Layer 5 of a small transformer language model trained on English Wikipedia (10 layers, counted from 0, width 128).
Take only the direct path to the model's output, skipping the later layers: a vector added to the residual stream pushes a token's score in proportion to its dot product with that token's output vector.

Output vectors of the tokens that the questions are about. A number n stands for n times 0.014.
"os": 22 19 37 -20 11 -34 -29 12 13 -2 1 -22 -45 19 -36 -11 -26 20 -1 7 3 16 -14 -14 0 11 -13 35 28 11 -29 -26 19 6 -27 -11 -7 -10 18 14 44 34 -2 6 15 14 2 17 -29 -26 21 -29 -16 -40 18 -24 -2 -38 32 -1 -14 -42 -27 11 -21 50 -32 18 20 -11 24 -1 -2 -20 -27 29 -27 0 32 -22 2 1 -21 -1 16 7 1 10 1 5 -29 34 -3 19 49 -28 16 18 -15 20 -10 22 -2 13 35 25 25 -53 39 -15 -22 1 -3 -35 7 7 -5 -28 -2 4 -30 7 51 15 -7 -34 29 -12
" to": -10 -2 -5 -4 -11 16 14 -49 39 -9 -6 28 3 -2 14 20 -12 -29 -11 13 -15 -12 -30 9 9 -14 -24 -13 -13 9 19 -18 -18 36 12 -3 -10 4 42 2 -17 -14 18 0 6 -13 -3 -14 14 14 0 9 -28 -2 -7 26 7 -19 -7 -11 -29 -14 -8 -14 6 26 45 7 -2 -27 -16 21 59 10 13 -9 36 -8 3 -5 23 14 -6 -4 52 -42 6 6 0 9 -17 -3 2 19 -40 21 2 25 -29 1 0 40 4 21 -3 30 8 -49 12 -24 -24 -2 6 -39 -23 -4 13 -15 -18 -10 7 5 31 -56 30 6 16 -23
"cember": -8 -32 -16 52 -32 56 -9 -26 -24 14 26 62 -45 38 -4 -21 21 -24 26 27 0 -10 46 17 -10 -13 -3 59 -20 -62 -17 35 51 -6 23 -41 -66 23 -31 37 -48 31 -16 5 1 -3 16 -29 -7 20 36 -11 29 31 44 -81 -24 17 15 -15 -19 -22 17 -81 38 26 -30 4 39 -14 -21 -28 15 14 21 0 -18 33 7 5 25 -38 18 -36 9 0 41 1 11 19 -20 33 3 31 -10 20 -39 -12 -5 10 -56 -27 25 -2 32 -67 31 24 -8 26 -41 -59 15 9 -10 42 -7 3 0 -29 23 10 -59 -8 23 18 -23 -35
"vent": -4 -6 -15 -2 46 -28 -25 -8 3 9 10 -3 -8 0 15 -52 69 -8 -33 -57 0 -44 -13 -26 -22 7 29 27 36 -16 22 -18 31 -16 -1 53 14 9 21 -24 -41 6 40 41 -14 -36 -29 -33 0 -38 52 11 30 -14 -6 24 33 28 -11 -30 -1 -62 -11 25 26 37 -11 32 8 26 17 -29 7 -15 3 -18 32 -12 19 14 12 44 41 42 10 -27 -10 1 -34 -25 -40 33 13 1 19 16 -13 11 5 47 3 10 33 -26 -28 -26 -13 33 -37 24 -16 -4 44 33 -23 -39 14 -16 1 8 -74 -45 -35 50 -23 9 -49 -28
"ely": 1 -28 2 19 -2 10 -17 -34 38 -45 20 -26 -4 5 18 27 26 -11 -39 21 36 16 -8 -20 17 25 -7 34 -20 1 60 4 33 34 -7 -26 -41 16 25 -10 -29 23 16 -19 -5 -43 -4 54 28 54 -54 -74 -14 -24 49 -4 -55 -18 15 13 43 6 5 -5 0 26 -6 -57 -8 -19 -11 -22 -8 0 19 34 28 -40 -21 13 -11 29 3 37 0 -45 37 32 -24 -59 -20 -61 14 17 -15 -31 39 5 -18 20 -32 1 41 -11 -2 49 -13 -36 6 -24 25 -14 29 6 -76 6 1 22 -12 42 45 86 36 -18 -60 -40 -48 10
"all": -12 -14 16 -9 -8 -20 -8 22 -33 0 1 33 0 18 -22 0 -3 14 -9 -28 8 -34 -36 17 47 -6 10 -19 -2 -8 36 22 23 -27 -40 -13 -19 -51 -22 32 -52 25 54 -27 15 32 7 0 -11 41 -9 -14 -12 -28 -13 3 29 -50 5 21 16 34 -21 3 -9 2 12 16 -12 10 4 6 -5 6 -3 14 28 -21 -4 14 5 0 29 -38 20 45 -15 -44 5 -55 4 5 -22 49 -30 -50 -12 -25 -21 63 19 33 -12 -4 -4 19 6 -3 -22 -17 -14 46 38 -25 -15 -16 33 20 -36 10 1 -48 29 51 0 -5 -4 43
"ina": 18 -41 -3 27 -24 -8 24 18 24 13 -26 31 -6 36 21 -10 1 5 -17 -9 -27 -11 -22 -36 -7 26 17 -10 -45 -48 -29 -23 25 4 -44 29 22 -5 -31 32 -30 38 -3 -11 6 -21 -6 -6 1 -35 -42 -60 -23 -42 9 -2 -19 50 -18 8 -14 52 0 5 2 8 1 -1 -17 -9 36 -9 -15 -20 -3 26 32 0 14 0 -18 -18 -42 41 6 -9 37 -20 16 -36 -21 29 19 7 25 5 52 35 28 3 -14 -7 11 17 12 58 19 53 26 21 24 -12 -8 11 -30 -5 -43 -4 34 -10 -43 -23 -34 -14 12 -17 24 29
"The": 38 -29 -21 -8 11 -30 34 6 -20 14 -22 24 -21 8 12 8 43 -18 13 -22 42 5 6 -35 -22 -49 -6 43 11 -32 -2 29 18 6 -9 -47 -22 6 -33 31 -34 28 -2 -16 1 13 -1 -8 16 14 -22 21 -13 -24 -4 -36 -46 27 7 11 1 32 37 -12 -39 22 8 -5 9 26 -35 -14 -3 0 -28 -37 -29 -33 -64 25 26 11 12 20 8 16 7 14 -22 -6 5 -3 21 9 7 47 39 -15 10 -9 3 28 32 -18 34 -29 -1 -11 -28 1 19 4 20 -8 6 -15 36 -12 6 -37 -14 26 -22 29 43 14 -41 -15
"iz": -1 -1 13 -4 -44 -23 46 1 40 -66 -47 -52 63 -22 6 -19 14 8 -9 -17 16 3 -24 -14 1 12 1 21 -34 24 11 5 20 3 -12 34 4 -41 43 -28 24 16 2 -1 -50 -2 29 31 6 27 18 -27 6 -39 0 32 -10 -11 19 -2 31 -6 29 18 21 -27 -8 -36 4 1 -52 -41 48 41 -25 18 -18 -18 -10 5 44 13 -46 25 -5 10 -9 -12 43 -40 -36 -24 16 -70 87 -27 37 9 3 6 9 0 -5 -1 -18 -32 -25 -17 25 27 12 -14 -3 70 21 -9 2 -6 61 -11 -16 -7 -38 -18 -17 -8 7 19
"ak": -23 -24 -4 -18 -19 -61 -8 -5 1 -29 19 -51 9 -12 -18 0 -3 16 -6 39 15 22 -10 -14 11 24 -25 -19 7 -6 -8 -14 21 -2 -28 -3 20 -21 20 9 -51 42 0 -7 -37 -1 6 3 5 2 7 -28 -21 17 -16 -9 -20 25 11 21 31 16 -2 -9 -35 -19 -19 -21 -34 40 -17 -34 29 -16 23 29 37 -6 -17 51 2 -22 7 14 11 42 30 28 -11 18 -3 -29 18 -1 10 5 28 -2 23 30 -30 44 37 1 -28 -31 54 4 18 4 -31 23 -23 -11 58 -35 -1 -10 -18 6 25 -22 -15 -6 21 -41 29 1
" United": 13 36 -35 -47 37 18 8 56 -18 8 13 7 26 -6 -23 25 -1 -45 21 -12 -19 11 -11 -26 -31 -16 -37 41 9 -59 -2 -12 -1 32 1 14 20 -14 -1 -20 2 -12 -8 -5 1 -30 12 -33 -16 -29 -14 -23 27 24 31 32 11 53 40 -47 -27 -6 -4 17 19 -54 19 20 5 -31 18 3 -37 -47 20 -9 -6 28 25 -2 14 31 2 -17 -14 -8 60 37 -5 9 -29 -2 17 16 -31 -6 8 -40 19 27 3 10 30 35 7 -1 -12 20 24 45 -13 -10 0 10 -32 17 -24 0 -35 -66 10 46 -60 -16 -21 20 6 -4
"ship": 50 16 -19 -13 -5 59 9 11 57 45 -26 -3 -69 -26 -41 37 -6 -36 -30 -45 9 -2 15 -28 9 3 -28 19 -30 -27 1 11 18 25 -22 -11 -78 50 51 -2 2 30 30 -8 -56 -21 29 14 -21 -37 -9 30 35 -42 25 12 -8 17 -13 -32 -41 7 21 -7 6 -51 -21 12 -67 1 22 26 22 -35 4 -5 -21 12 -21 39 -6 67 -29 -11 41 -26 13 -31 -25 19 11 13 -17 -42 37 -22 -4 30 -21 61 47 -25 32 -9 -24 13 -38 9 16 2 16 30 41 61 57 44 31 -59 10 16 -24 -36 -1 -35 20 -82 11 -11
"uary": 29 -52 55 81 -32 22 4 -21 -35 35 1 87 39 6 -28 -20 24 -24 49 40 45 -2 40 -12 5 34 -57 18 -10 -21 -13 35 44 40 8 -47 -26 58 -22 -19 9 65 16 -15 81 32 23 -6 -17 18 -14 -16 21 -41 10 -55 2 4 28 -19 -47 -43 7 -60 -22 -54 -18 -2 10 -3 83 10 -7 64 -7 -22 52 75 -14 11 -28 -1 -20 -17 -27 -6 -2 46 -38 -15 -13 -47 -8 -6 -26 -31 -15 3 -38 29 -45 -33 56 33 39 -9 -5 2 -18 36 -13 -29 -25 2 19 -8 7 -38 -29 -61 -35 6 -18 -16 -13 -44 55 -48
"pt": -23 8 4 -10 -20 16 3 15 28 -41 -29 -7 23 -11 -44 -39 38 -14 -39 88 43 -27 36 -5 -15 -8 -41 -19 8 -21 -8 -6 24 2 -10 34 -25 -7 26 1 2 20 0 18 38 -59 -34 13 -30 -38 10 9 -10 -60 21 22 8 -35 -5 17 -3 -46 36 -71 -15 -16 -29 31 61 25 -30 21 -73 -23 29 -24 -26 55 -35 5 14 66 2 -37 49 5 14 -15 7 -35 5 36 -5 -12 24 61 20 43 -22 52 27 33 -35 -16 -35 -25 2 -33 -48 14 38 7 -8 11 13 12 20 10 1 16 -7 -21 17 4 9 37 6 -31
"ince": -15 -28 0 31 -6 14 -34 23 27 8 11 16 3 -21 37 -50 12 -4 49 14 11 32 12 34 -11 -9 24 31 0 -94 6 32 37 42 26 30 3 -17 -24 -3 -63 -27 -5 18 41 -64 19 -7 -22 13 -8 -39 13 20 22 -71 -58 60 -26 35 -23 -4 20 -11 26 -21 23 6 -53 -42 20 29 -5 22 -60 -49 13 19 -37 -31 5 -8 -55 -4 -23 -30 -2 30 30 -21 -29 -22 28 -4 46 55 56 -24 -3 -26 -32 -45 49 -7 -38 42 19 -6 1 45 41 -7 6 2 -8 51 29 -14 12 -17 -25 -24 0 -33 -20 4 35 -6
"ames": -46 8 3 3 41 5 15 16 17 15 37 38 -1 -1 -18 -11 31 3 2 6 -12 17 18 -27 3 -12 -5 5 17 1 34 24 39 40 -26 5 -52 -1 -10 -24 58 -15 -5 -48 34 -1 -27 -4 -13 -43 2 -28 70 -34 16 -24 33 -30 34 39 11 2 17 19 -35 3 14 -73 -59 -2 9 19 3 -22 5 35 24 -10 24 -32 27 -51 24 6 -13 -17 16 -17 -12 10 -17 64 -7 -4 23 46 13 -36 -34 28 16 -12 73 16 21 14 18 6 -3 -27 -18 -45 -12 -3 -10 22 -2 -48 5 -43 -26 -32 -25 -7 -37 -48 -9 -2
"ublic": 49 -48 -14 -26 -18 50 46 17 1 40 46 17 -12 1 -62 41 13 -2 -22 -31 3 -1 -27 34 -80 -43 -29 28 28 -41 -4 -5 46 -6 24 -8 24 -47 10 45 9 39 -12 -12 -24 -23 -30 5 33 32 45 15 6 40 11 -14 -30 25 60 -8 -49 -28 -9 22 52 -24 9 25 -4 -31 -32 -39 13 6 -5 24 -22 44 13 12 -39 17 2 -30 11 24 -2 9 -4 -4 -4 -44 5 -38 31 -8 69 -21 -34 15 -20 -24 3 -10 19 -16 -27 19 2 -9 -9 -40 37 -20 -1 33 -1 49 -6 -15 -43 10 15 -33 4 -33 31 -55
"o": -9 22 11 1 -8 3 -19 28 17 23 -21 -12 -37 1 -7 -31 -19 20 -11 -7 8 23 18 -3 20 11 -28 10 21 -10 -26 -9 2 -5 50 -5 9 -32 0 -11 16 10 32 -1 0 26 12 24 10 -6 -10 -49 -29 -25 -30 24 -17 -43 -27 -7 41 22 -14 23 -56 10 40 15 -18 8 -14 16 32 4 -45 15 14 7 18 -4 -7 -19 -47 -6 13 18 3 29 9 7 -27 50 40 10 21 0 19 -14 -32 -32 -13 -19 -1 0 20 5 11 29 19 -11 20 -42 -19 -21 -15 3 2 17 2 21 -41 10 23 -17 -27 -25 6 20
"ac": 10 -26 22 -4 5 -35 4 -18 -58 -19 26 -44 26 -10 -2 42 -15 13 -7 34 -24 -50 21 1 -9 11 0 15 66 -20 15 16 17 16 49 8 -17 -26 -5 13 32 38 10 -18 -3 8 6 21 15 -51 -4 -26 6 -17 7 -39 13 -22 24 -46 1 6 3 29 -36 25 -25 38 -23 -3 24 -18 32 -10 13 3 -3 -21 -30 28 0 -9 -49 8 7 34 34 9 18 13 -14 18 13 -11 2 -7 -2 -37 28 36 -3 7 -9 -49 0 29 23 -26 17 -62 26 9 -7 17 -10 -12 0 -26 -28 -16 -29 28 -12 -20 17 38 3 -24
"l": -47 -15 -18 48 -30 5 -31 -17 -7 -8 41 18 25 -48 -38 6 -19 9 -1 13 -10 14 4 -17 38 19 -6 37 -58 -11 7 -2 3 -18 12 10 -34 -61 -22 26 34 -5 0 8 -19 11 29 -9 -15 -22 26 -6 -43 2 -13 29 -24 -47 13 4 11 13 20 9 -7 4 20 15 28 18 17 21 -29 -11 21 -33 -1 -47 -29 11 9 38 -23 -30 -50 -12 -42 4 0 43 -8 15 -11 7 24 29 -23 -11 -47 22 -2 6 3 -26 -35 15 2 34 0 -42 -22 24 32 -32 33 22 12 13 24 37 3 7 36 33 -17 28 46 8
"é": -30 -19 -13 22 -4 31 15 6 -2 5 -14 16 -38 -8 -32 4 -7 12 42 15 -24 -25 -12 -12 -46 13 9 24 -8 6 -8 6 22 -6 -5 -21 20 12 -48 -11 39 25 -14 16 6 -26 16 48 4 44 -48 -29 28 45 -24 -26 16 -2 -21 -44 69 -3 11 -19 -13 41 6 -6 12 -8 13 18 -17 8 42 17 11 -4 27 -38 -20 51 7 21 26 -5 -36 4 -7 18 -19 15 -6 -42 27 -26 46 -11 14 30 -1 -19 -44 12 5 -13 -11 -29 7 45 -3 24 52 -2 -3 -29 -3 -31 39 5 -6 8 0 -34 -69 -18 -28 -51

Each question shows what one neuron of this layer's MLP adds at an activation of 1. A number n stands for n times 0.002.

n160: -26 -10 20 -35 -29 28 -17 32 30 -17 -7 3 7 26 -24 12 15 11 -12 12 -34 -9 -11 15 -11 -30 1 2 24 -14 -11 -17 8 -12 25 11 11 16 6 17 -14 22 15 -3 -16 18 -31 3 21 -16 -6 -4 -4 -16 15 4 29 -8 -16 -14 17 -24 -17 -3 6 11 -16 -27 -1 13 -22 3 -4 4 5 -11 -33 4 -11 32 36 19 7 19 25 -9 -9 5 -26 15 20 -14 49 25 -21 -24 46 47 -40 8 -1 0 -7 -22 26 -17 25 -17 -43 -39 2 12 -5 -1 -35 -16 -41 15 2 22 14 -7 14 2 24 10 -16 12
Pushed up most: "pt"

n9: 17 -21 4 21 7 -27 28 -26 -3 -11 15 3 -10 11 7 -22 10 6 -3 -30 29 18 -5 -11 -4 -34 -7 -10 16 15 -17 -5 -3 -12 5 14 39 -14 -22 -41 20 24 -11 6 13 -1 12 -9 -21 -16 -12 -2 -2 10 43 -20 -25 -19 18 -27 -2 -19 1 16 8 2 24 -21 3 -1 4 -20 6 7 -22 28 -26 13 19 9 22 34 10 -27 -28 11 18 -4 -34 -21 21 -22 24 -16 -19 32 44 15 -15 -3 -1 -19 17 -15 12 -1 -15 -3 -2 -38 -8 -22 29 6 36 20 10 17 22 -8 -10 34 -52 18 -5 8 12 -13
Which of these tokens does it push down most? "all"

n95: 28 -13 8 -43 -31 -7 15 -8 6 19 26 -13 -7 1 19 -17 -31 -42 27 33 -12 36 -56 -17 23 -27 21 1 29 27 -8 -10 0 -14 -4 6 6 -17 -4 0 -23 1 14 2 -10 -8 21 13 -23 23 3 -13 6 -39 -4 25 -8 29 8 1 3 -8 3 1 9 -4 25 -14 -26 6 -37 24 20 1 -15 -9 -17 0 -30 31 -18 -18 13 -6 29 -18 2 15 -27 -20 28 -4 -41 -7 27 8 15 -35 43 45 -24 -22 -9 16 9 18 27 -19 12 8 19 1 12 24 -6 -11 -14 -19 -12 15 23 -32 5 -2 -3 5 -2 15
Pushed up most: "ak"

n665: 9 1 -7 -11 11 -32 -25 19 -55 -7 17 -7 5 -8 -6 1 22 -42 -16 8 -6 -16 10 -37 -15 11 4 8 5 22 1 32 -26 1 -8 -15 22 -6 17 -5 -3 17 34 -2 1 19 -5 -19 11 1 -15 -14 -1 -25 16 -25 -1 22 -7 -8 -26 33 18 -5 17 -10 2 6 2 33 2 22 20 -28 -14 14 1 -6 -9 15 -14 3 -16 -3 -28 -6 2 14 5 -1 37 25 12 -3 -7 6 23 -24 2 -2 -15 3 -2 -16 41 -23 -2 -4 -31 41 16 -5 -11 19 -7 -8 3 -4 12 -7 -6 36 -4 -19 19 45 -4 -17
Which two tokens does it push up most, strongest first? "The", "ac"

n106: 36 11 -7 21 14 11 -2 -23 4 5 -20 -58 -16 11 -16 -7 13 -13 14 -17 -6 5 -14 8 -34 -13 -37 12 1 -9 2 23 19 -6 -6 -53 -9 -13 36 13 -10 8 19 4 -28 -37 17 11 -3 -8 -8 30 3 -27 30 -14 14 -5 15 -4 -17 22 -35 -29 50 -9 35 -2 4 -1 60 -49 -24 24 -8 6 -32 -8 -8 29 1 2 11 4 -23 -34 17 -13 -6 5 36 9 -23 14 -13 1 -19 19 6 -4 -9 -13 16 -2 2 -10 37 14 20 29 17 -18 4 -7 22 2 17 15 -30 39 -16 -25 -28 18 -7 18 -3 32
Pushed up most: "ship"

n76: -48 -38 -16 29 9 -19 -2 -7 20 12 18 -9 -21 -7 -20 8 -19 29 20 -1 -11 -7 22 26 -55 53 5 1 -3 -14 1 -16 -11 -20 -3 -7 -12 35 -22 -31 -26 -15 16 3 53 -46 27 16 14 15 26 14 -11 -30 -12 12 11 -16 1 -3 16 24 -27 -8 34 44 12 -50 -25 25 -18 30 -21 6 2 11 -24 56 9 -30 -18 -10 7 2 -29 -36 -8 -39 -27 19 6 20 21 -3 -21 5 -6 8 28 -14 -15 3 4 15 -16 -52 -18 -19 -21 3 30 -11 61 -13 12 -1 55 8 1 11 -25 17 1 48 -6 61 -8 -24
Which two tokens does it push up most, strongest first? "é", "vent"

n71: -6 11 -14 8 -21 4 -27 10 -11 29 -4 6 7 -18 -2 -2 -19 4 10 16 -10 13 -6 1 -47 34 0 20 -11 12 11 -33 41 -20 -11 -15 24 10 29 12 12 13 -20 -24 -27 -13 19 22 8 -19 -6 1 -5 -8 40 -19 -22 -12 28 2 29 15 4 21 -3 10 -5 16 23 -4 -4 -3 -32 15 -26 -12 -1 -2 39 -25 10 13 -4 -13 39 -2 -4 -8 8 2 -18 5 -13 20 4 -31 -19 -6 -8 -1 16 19 5 10 -23 -10 43 -12 -17 -4 6 -2 10 -14 -7 -6 34 -23 -3 -15 -19 27 -4 -12 -31 -2 -6 11
Which three tokens does it push up most, strongest first? "os", "é", "ely"

n471: 14 -10 7 -18 18 -48 7 19 -20 5 7 -36 -29 -9 18 -10 23 -6 13 -1 -14 0 6 -44 -12 6 -5 5 -4 13 -7 -5 1 13 3 37 11 1 -5 -2 -8 -6 -4 -3 11 4 -3 9 11 9 19 2 -27 -6 6 -5 -1 -15 -4 5 14 -14 -17 0 10 -14 0 1 -9 -6 10 -6 10 -11 50 27 -11 19 -14 30 -3 -34 -30 2 14 -3 5 -26 23 15 -6 -25 -12 -22 1 18 -2 -10 31 4 9 -14 12 10 -17 13 7 -2 -11 31 3 -11 15 -1 17 14 -9 -47 13 0 14 -42 19 49 -5 3 1 -40
Pushed up most: "ak"

n270: -24 -14 -9 5 -17 -7 3 19 61 -19 -1 -7 -1 15 38 -22 -7 -16 -13 -27 3 22 -15 7 25 -12 8 -16 6 41 40 14 10 -1 12 -24 0 10 18 -6 -22 -21 -7 -42 14 -6 7 -15 -6 -22 16 -34 -21 36 23 22 28 -38 -32 7 13 23 13 20 -25 -12 -14 -33 73 40 -7 28 45 1 -37 -13 0 21 -12 28 -9 16 1 -1 36 -7 1 -12 22 -22 22 24 1 -6 -27 18 20 -13 -10 -22 -3 9 6 -31 -7 -7 -36 -7 -17 21 0 -5 -4 -27 -2 -3 18 -18 1 10 18 -13 12 -41 23 -4 11 -17
Pushed up most: " to"

n207: -2 -53 -19 -14 23 6 -13 21 -23 -5 2 0 -21 -9 -16 -64 5 -72 21 3 -6 13 -3 13 17 6 17 -34 -6 9 -29 14 -3 11 -28 -31 -5 -30 -9 10 -32 1 7 15 16 1 3 3 -18 20 20 5 0 -21 12 -7 -8 3 -4 -3 -8 14 8 -7 37 28 34 -13 32 39 16 11 14 -16 -8 14 -19 18 -13 8 -19 3 -10 7 8 -15 -12 -1 46 -8 -2 -36 -28 1 -25 3 31 -34 -56 16 23 -7 -24 -16 -26 31 49 14 -14 15 19 16 -25 12 37 -17 41 3 39 21 -38 4 -24 7 -1 -34 47 -19
Pushed up most: "ince"

n56: 30 -12 -3 7 18 -27 19 -31 13 14 -4 15 -5 11 -27 -39 10 -19 -1 21 21 -23 7 -2 -15 -6 -1 -11 -10 -6 10 -36 -13 -14 -59 -5 -8 5 -10 28 -19 18 30 -24 23 -6 33 18 -23 24 -1 -4 -14 33 -24 14 32 2 7 37 4 6 21 -4 -8 -25 8 -10 -10 -7 6 -19 0 38 -12 43 15 0 -2 12 -9 -7 -20 -19 -32 34 -46 13 4 3 -4 6 -11 13 9 -33 13 11 -14 17 -12 7 -14 8 12 12 -37 14 8 40 24 -10 17 -3 -2 5 -14 -32 0 -28 6 -17 27 -36 -3 15 25 -43
Pushed up most: "uary"

n450: 11 -5 7 -25 -8 -21 -5 29 -6 51 10 -3 -24 18 7 -14 1 27 -2 24 16 1 19 -29 6 -8 36 -8 -17 -23 27 -29 5 -39 27 6 12 19 -18 21 11 5 -22 -1 7 -1 40 57 -36 -11 -6 9 -33 -18 3 -11 -8 -42 9 14 -16 5 -4 30 11 28 -7 -10 -3 17 24 32 63 -28 -38 -7 7 6 -21 12 7 -10 15 -3 25 -29 -34 -3 -7 -23 -32 7 15 43 -39 12 -25 -27 -29 -2 -21 -16 -28 -28 6 41 -9 -7 -1 -3 1 -13 -29 35 10 -10 51 32 32 -2 -7 -27 -17 -2 -5 0 -24 8
Which of these tokens does it push down most? " United"

n645: -5 -1 19 15 25 -3 1 -11 -33 3 -16 7 6 19 -25 22 11 -26 2 15 -27 -15 5 -11 27 -1 8 5 5 2 -27 -6 9 3 -24 20 27 7 1 -37 -11 1 6 11 10 -18 -36 -7 -20 39 3 -10 20 -11 -34 5 -6 -7 19 -35 -17 38 -1 -12 2 -17 2 -36 22 -26 12 25 -16 7 26 27 6 19 -38 -12 -8 30 -16 31 -28 -19 -40 -5 14 -14 -1 10 -11 -14 -2 35 21 14 -22 13 8 -21 11 -15 17 1 2 -8 -23 20 -15 -13 19 -27 -24 12 -29 -26 27 24 37 10 23 43 7 -3 -3 8
Pushed up most: "é"

n595: 28 -2 -7 0 26 -8 13 2 -6 18 6 -40 9 7 -23 17 5 -12 3 -19 10 10 17 -33 18 5 -8 12 -1 14 -14 -24 12 -29 -11 -18 11 -10 -15 0 -1 57 3 -4 15 -11 -23 9 -10 -9 -4 3 -13 -11 19 -17 -3 -5 -15 44 -7 -2 4 -2 16 -49 34 -2 -16 -5 7 1 -7 -14 1 -18 18 23 1 -12 -9 16 -21 13 3 -1 24 -5 5 18 -15 -13 2 -13 -18 17 -5 -3 12 17 -1 -5 9 -23 1 17 8 0 -5 30 -33 10 -15 -10 -22 9 9 7 -12 -14 8 22 -15 14 8 34 12 -20
Which two tokens does it push up most, strongest first? " United", "uary"

n280: 1 14 38 -8 13 -25 -32 -5 11 -2 -9 7 -14 10 -14 -20 19 -19 12 8 -13 2 -12 -22 13 44 29 -10 9 -13 -4 -14 -23 13 25 8 -15 17 -23 -26 -16 -19 9 58 -7 29 -31 -2 44 20 -40 -18 -7 -13 -13 14 -1 -6 -16 2 -5 6 34 4 29 -15 -4 -29 3 16 -20 2 -8 35 -29 37 18 -14 2 -34 -15 -8 26 51 -18 -3 -23 -24 6 20 12 11 3 -16 47 -2 -16 -22 9 29 28 -11 -20 12 -11 -14 13 -17 -10 30 -6 11 33 -1 -5 3 26 -18 -13 12 1 11 12 -19 -8 4 3 -41
Pushed up most: "é"

n732: -11 18 5 -19 -29 -5 27 22 22 8 -1 4 21 -10 11 7 -9 -23 4 -12 -7 20 -4 37 -25 -41 20 23 33 -34 25 -36 -23 -4 10 0 27 -29 1 -6 -20 -23 -28 -5 -7 -2 14 14 -16 -11 20 -28 10 17 -18 4 10 -6 18 -8 -30 19 -31 -28 4 35 35 1 -7 -24 7 2 -20 11 -11 14 6 -23 -24 -2 -10 -2 -21 3 -19 -9 -17 2 -17 3 39 -34 28 22 1 -10 -22 11 19 -2 -13 -8 7 -13 -2 -5 20 23 6 22 5 -33 -3 31 28 6 -5 6 0 1 16 10 7 36 -10 -22 19 17
Pushed up most: "ince"

n157: -13 28 28 0 -18 -4 16 18 17 9 -17 -15 -10 -12 -17 7 33 -46 1 -3 27 -8 -10 -29 2 -34 -1 42 2 -14 2 -9 9 1 -17 -11 1 6 3 -4 30 -4 20 13 4 12 -8 -7 19 23 -4 -30 -24 -30 -13 -17 30 14 -5 23 -24 15 -20 -17 -20 25 14 5 12 14 -2 -3 29 -5 -7 31 -21 18 11 -4 -5 6 -2 10 -11 0 -20 4 10 -13 -3 -5 1 8 -9 -36 -1 -19 4 -6 -30 -11 -10 3 -9 11 -8 1 -28 0 10 18 8 1 -8 10 25 -28 8 -12 0 19 5 0 14 26 -21 -15
Pushed up most: "The"

n176: -15 -25 7 5 -1 10 -28 -7 5 33 56 -9 31 6 10 -26 -24 7 -5 -16 6 12 42 -33 9 -6 -34 23 10 3 24 -15 -5 14 -26 16 -8 5 28 -20 1 39 -11 5 -21 6 -19 17 15 30 33 -37 -33 16 8 -12 7 -17 23 -9 11 10 -27 7 -17 -24 -38 -3 18 -4 10 8 7 43 14 14 -1 -24 15 14 34 27 -5 20 -24 -22 -20 19 15 7 32 -11 42 -22 11 0 15 -28 -6 -10 11 10 -23 -32 26 -24 -16 7 -33 -15 -2 35 -12 -10 5 -25 3 12 -2 -4 -15 -21 -29 -6 -28 3 -4 -10
Pushed up most: "iz"

n70: -39 -16 14 24 -35 -45 -5 13 -10 2 -2 31 -31 -29 -32 -54 23 -10 19 -28 -33 -1 -2 -11 5 8 2 -9 -15 1 8 0 -2 13 -17 2 16 8 -3 -3 7 1 6 -6 16 16 7 -21 -14 -17 6 3 20 18 -10 13 10 7 63 18 8 -7 19 -3 5 2 1 -19 -10 1 23 9 -4 -15 -11 21 19 -3 5 2 20 -13 -32 15 -22 -32 19 -45 15 -8 1 28 11 30 5 -6 -28 -4 2 -1 6 -4 20 7 2 48 37 -12 13 8 -1 -6 -17 14 30 2 -7 -8 27 -18 -14 -16 -2 -13 31 -7 6 11
Which two tokens does it push up most, strongest first? "ames", "ina"

n441: 19 -26 1 12 -4 -3 -5 4 -25 -7 -20 1 8 20 -4 20 43 15 -15 13 14 -21 18 -28 17 -8 1 -5 7 3 -11 -8 7 0 1 2 -9 -7 18 -5 12 14 45 -4 13 5 -8 -32 -6 21 -12 -2 -21 31 3 -3 -10 28 -16 -20 -3 -38 3 9 35 14 -29 -48 15 -38 9 -2 45 1 7 -26 -25 -8 -42 -7 -30 14 16 30 -9 12 -35 17 13 4 9 -3 -23 6 -2 -20 -2 6 -35 -9 -22 -1 12 -9 8 17 21 61 -10 19 6 -34 6 -2 -18 -20 -6 23 -1 -15 34 9 8 -19 -7 -11 -13 35
Pushed up most: "ely"

n638: -1 -2 -4 -20 -22 1 2 7 17 -17 -25 10 -6 2 3 -12 -13 -10 -14 12 27 -20 20 -4 -20 -5 -9 3 -22 5 22 -29 -18 0 -8 -12 42 23 -11 19 44 9 -8 13 7 8 8 37 18 -22 29 1 10 38 -2 -35 -1 2 19 -5 1 -5 23 -31 -15 -23 15 2 -5 -7 23 10 24 -18 -28 -13 -17 29 5 -2 -5 14 -31 -35 -3 3 1 47 -7 -25 -5 16 8 -4 16 -34 26 33 -19 -25 -27 -21 25 14 -8 -3 -3 -9 5 -10 6 -10 10 34 5 4 -7 0 21 -11 -3 -10 -10 16 0 8 17 -1
Pushed up most: "uary"

n25: 23 7 14 -27 3 -21 -11 24 4 6 -15 24 -9 -45 -5 -9 -8 -33 15 -18 9 29 -16 3 -8 4 1 29 11 14 4 -11 -13 3 -4 31 2 -11 -16 -27 -22 -69 -2 29 -15 -24 -14 -10 -13 11 -17 -22 0 -8 9 1 9 25 -1 29 26 -22 -18 5 8 -20 28 -26 18 -2 -47 17 17 -11 1 47 -28 11 -4 1 -41 -39 6 9 5 1 -37 -15 -40 8 8 3 -27 36 -32 16 1 -13 -15 25 33 -6 -22 25 52 -18 8 -26 8 9 45 -6 -3 20 0 20 -11 17 -16 -7 6 30 -13 28 8 48 21 -6
Pushed up most: " United"

n417: -10 31 -7 15 6 3 7 -1 17 -3 19 -32 9 -2 0 -30 -29 21 23 -5 -14 32 18 21 -10 -14 -14 15 3 29 9 26 -10 4 12 -30 -8 23 -56 6 -17 -32 -30 26 7 17 22 -22 8 -3 3 18 -34 -2 2 14 11 -36 22 -10 -3 6 -23 -5 -11 3 3 23 1 -20 -1 11 -4 0 -16 -8 8 25 8 9 55 -12 37 6 38 0 -10 21 0 -7 -22 27 9 -28 -11 33 -6 15 -20 17 7 -7 -11 12 13 21 -22 -21 -17 -26 -25 32 -11 -4 -41 -15 1 -3 4 -20 11 -4 5 -17 -52 -7 2 1
Pushed up most: " to"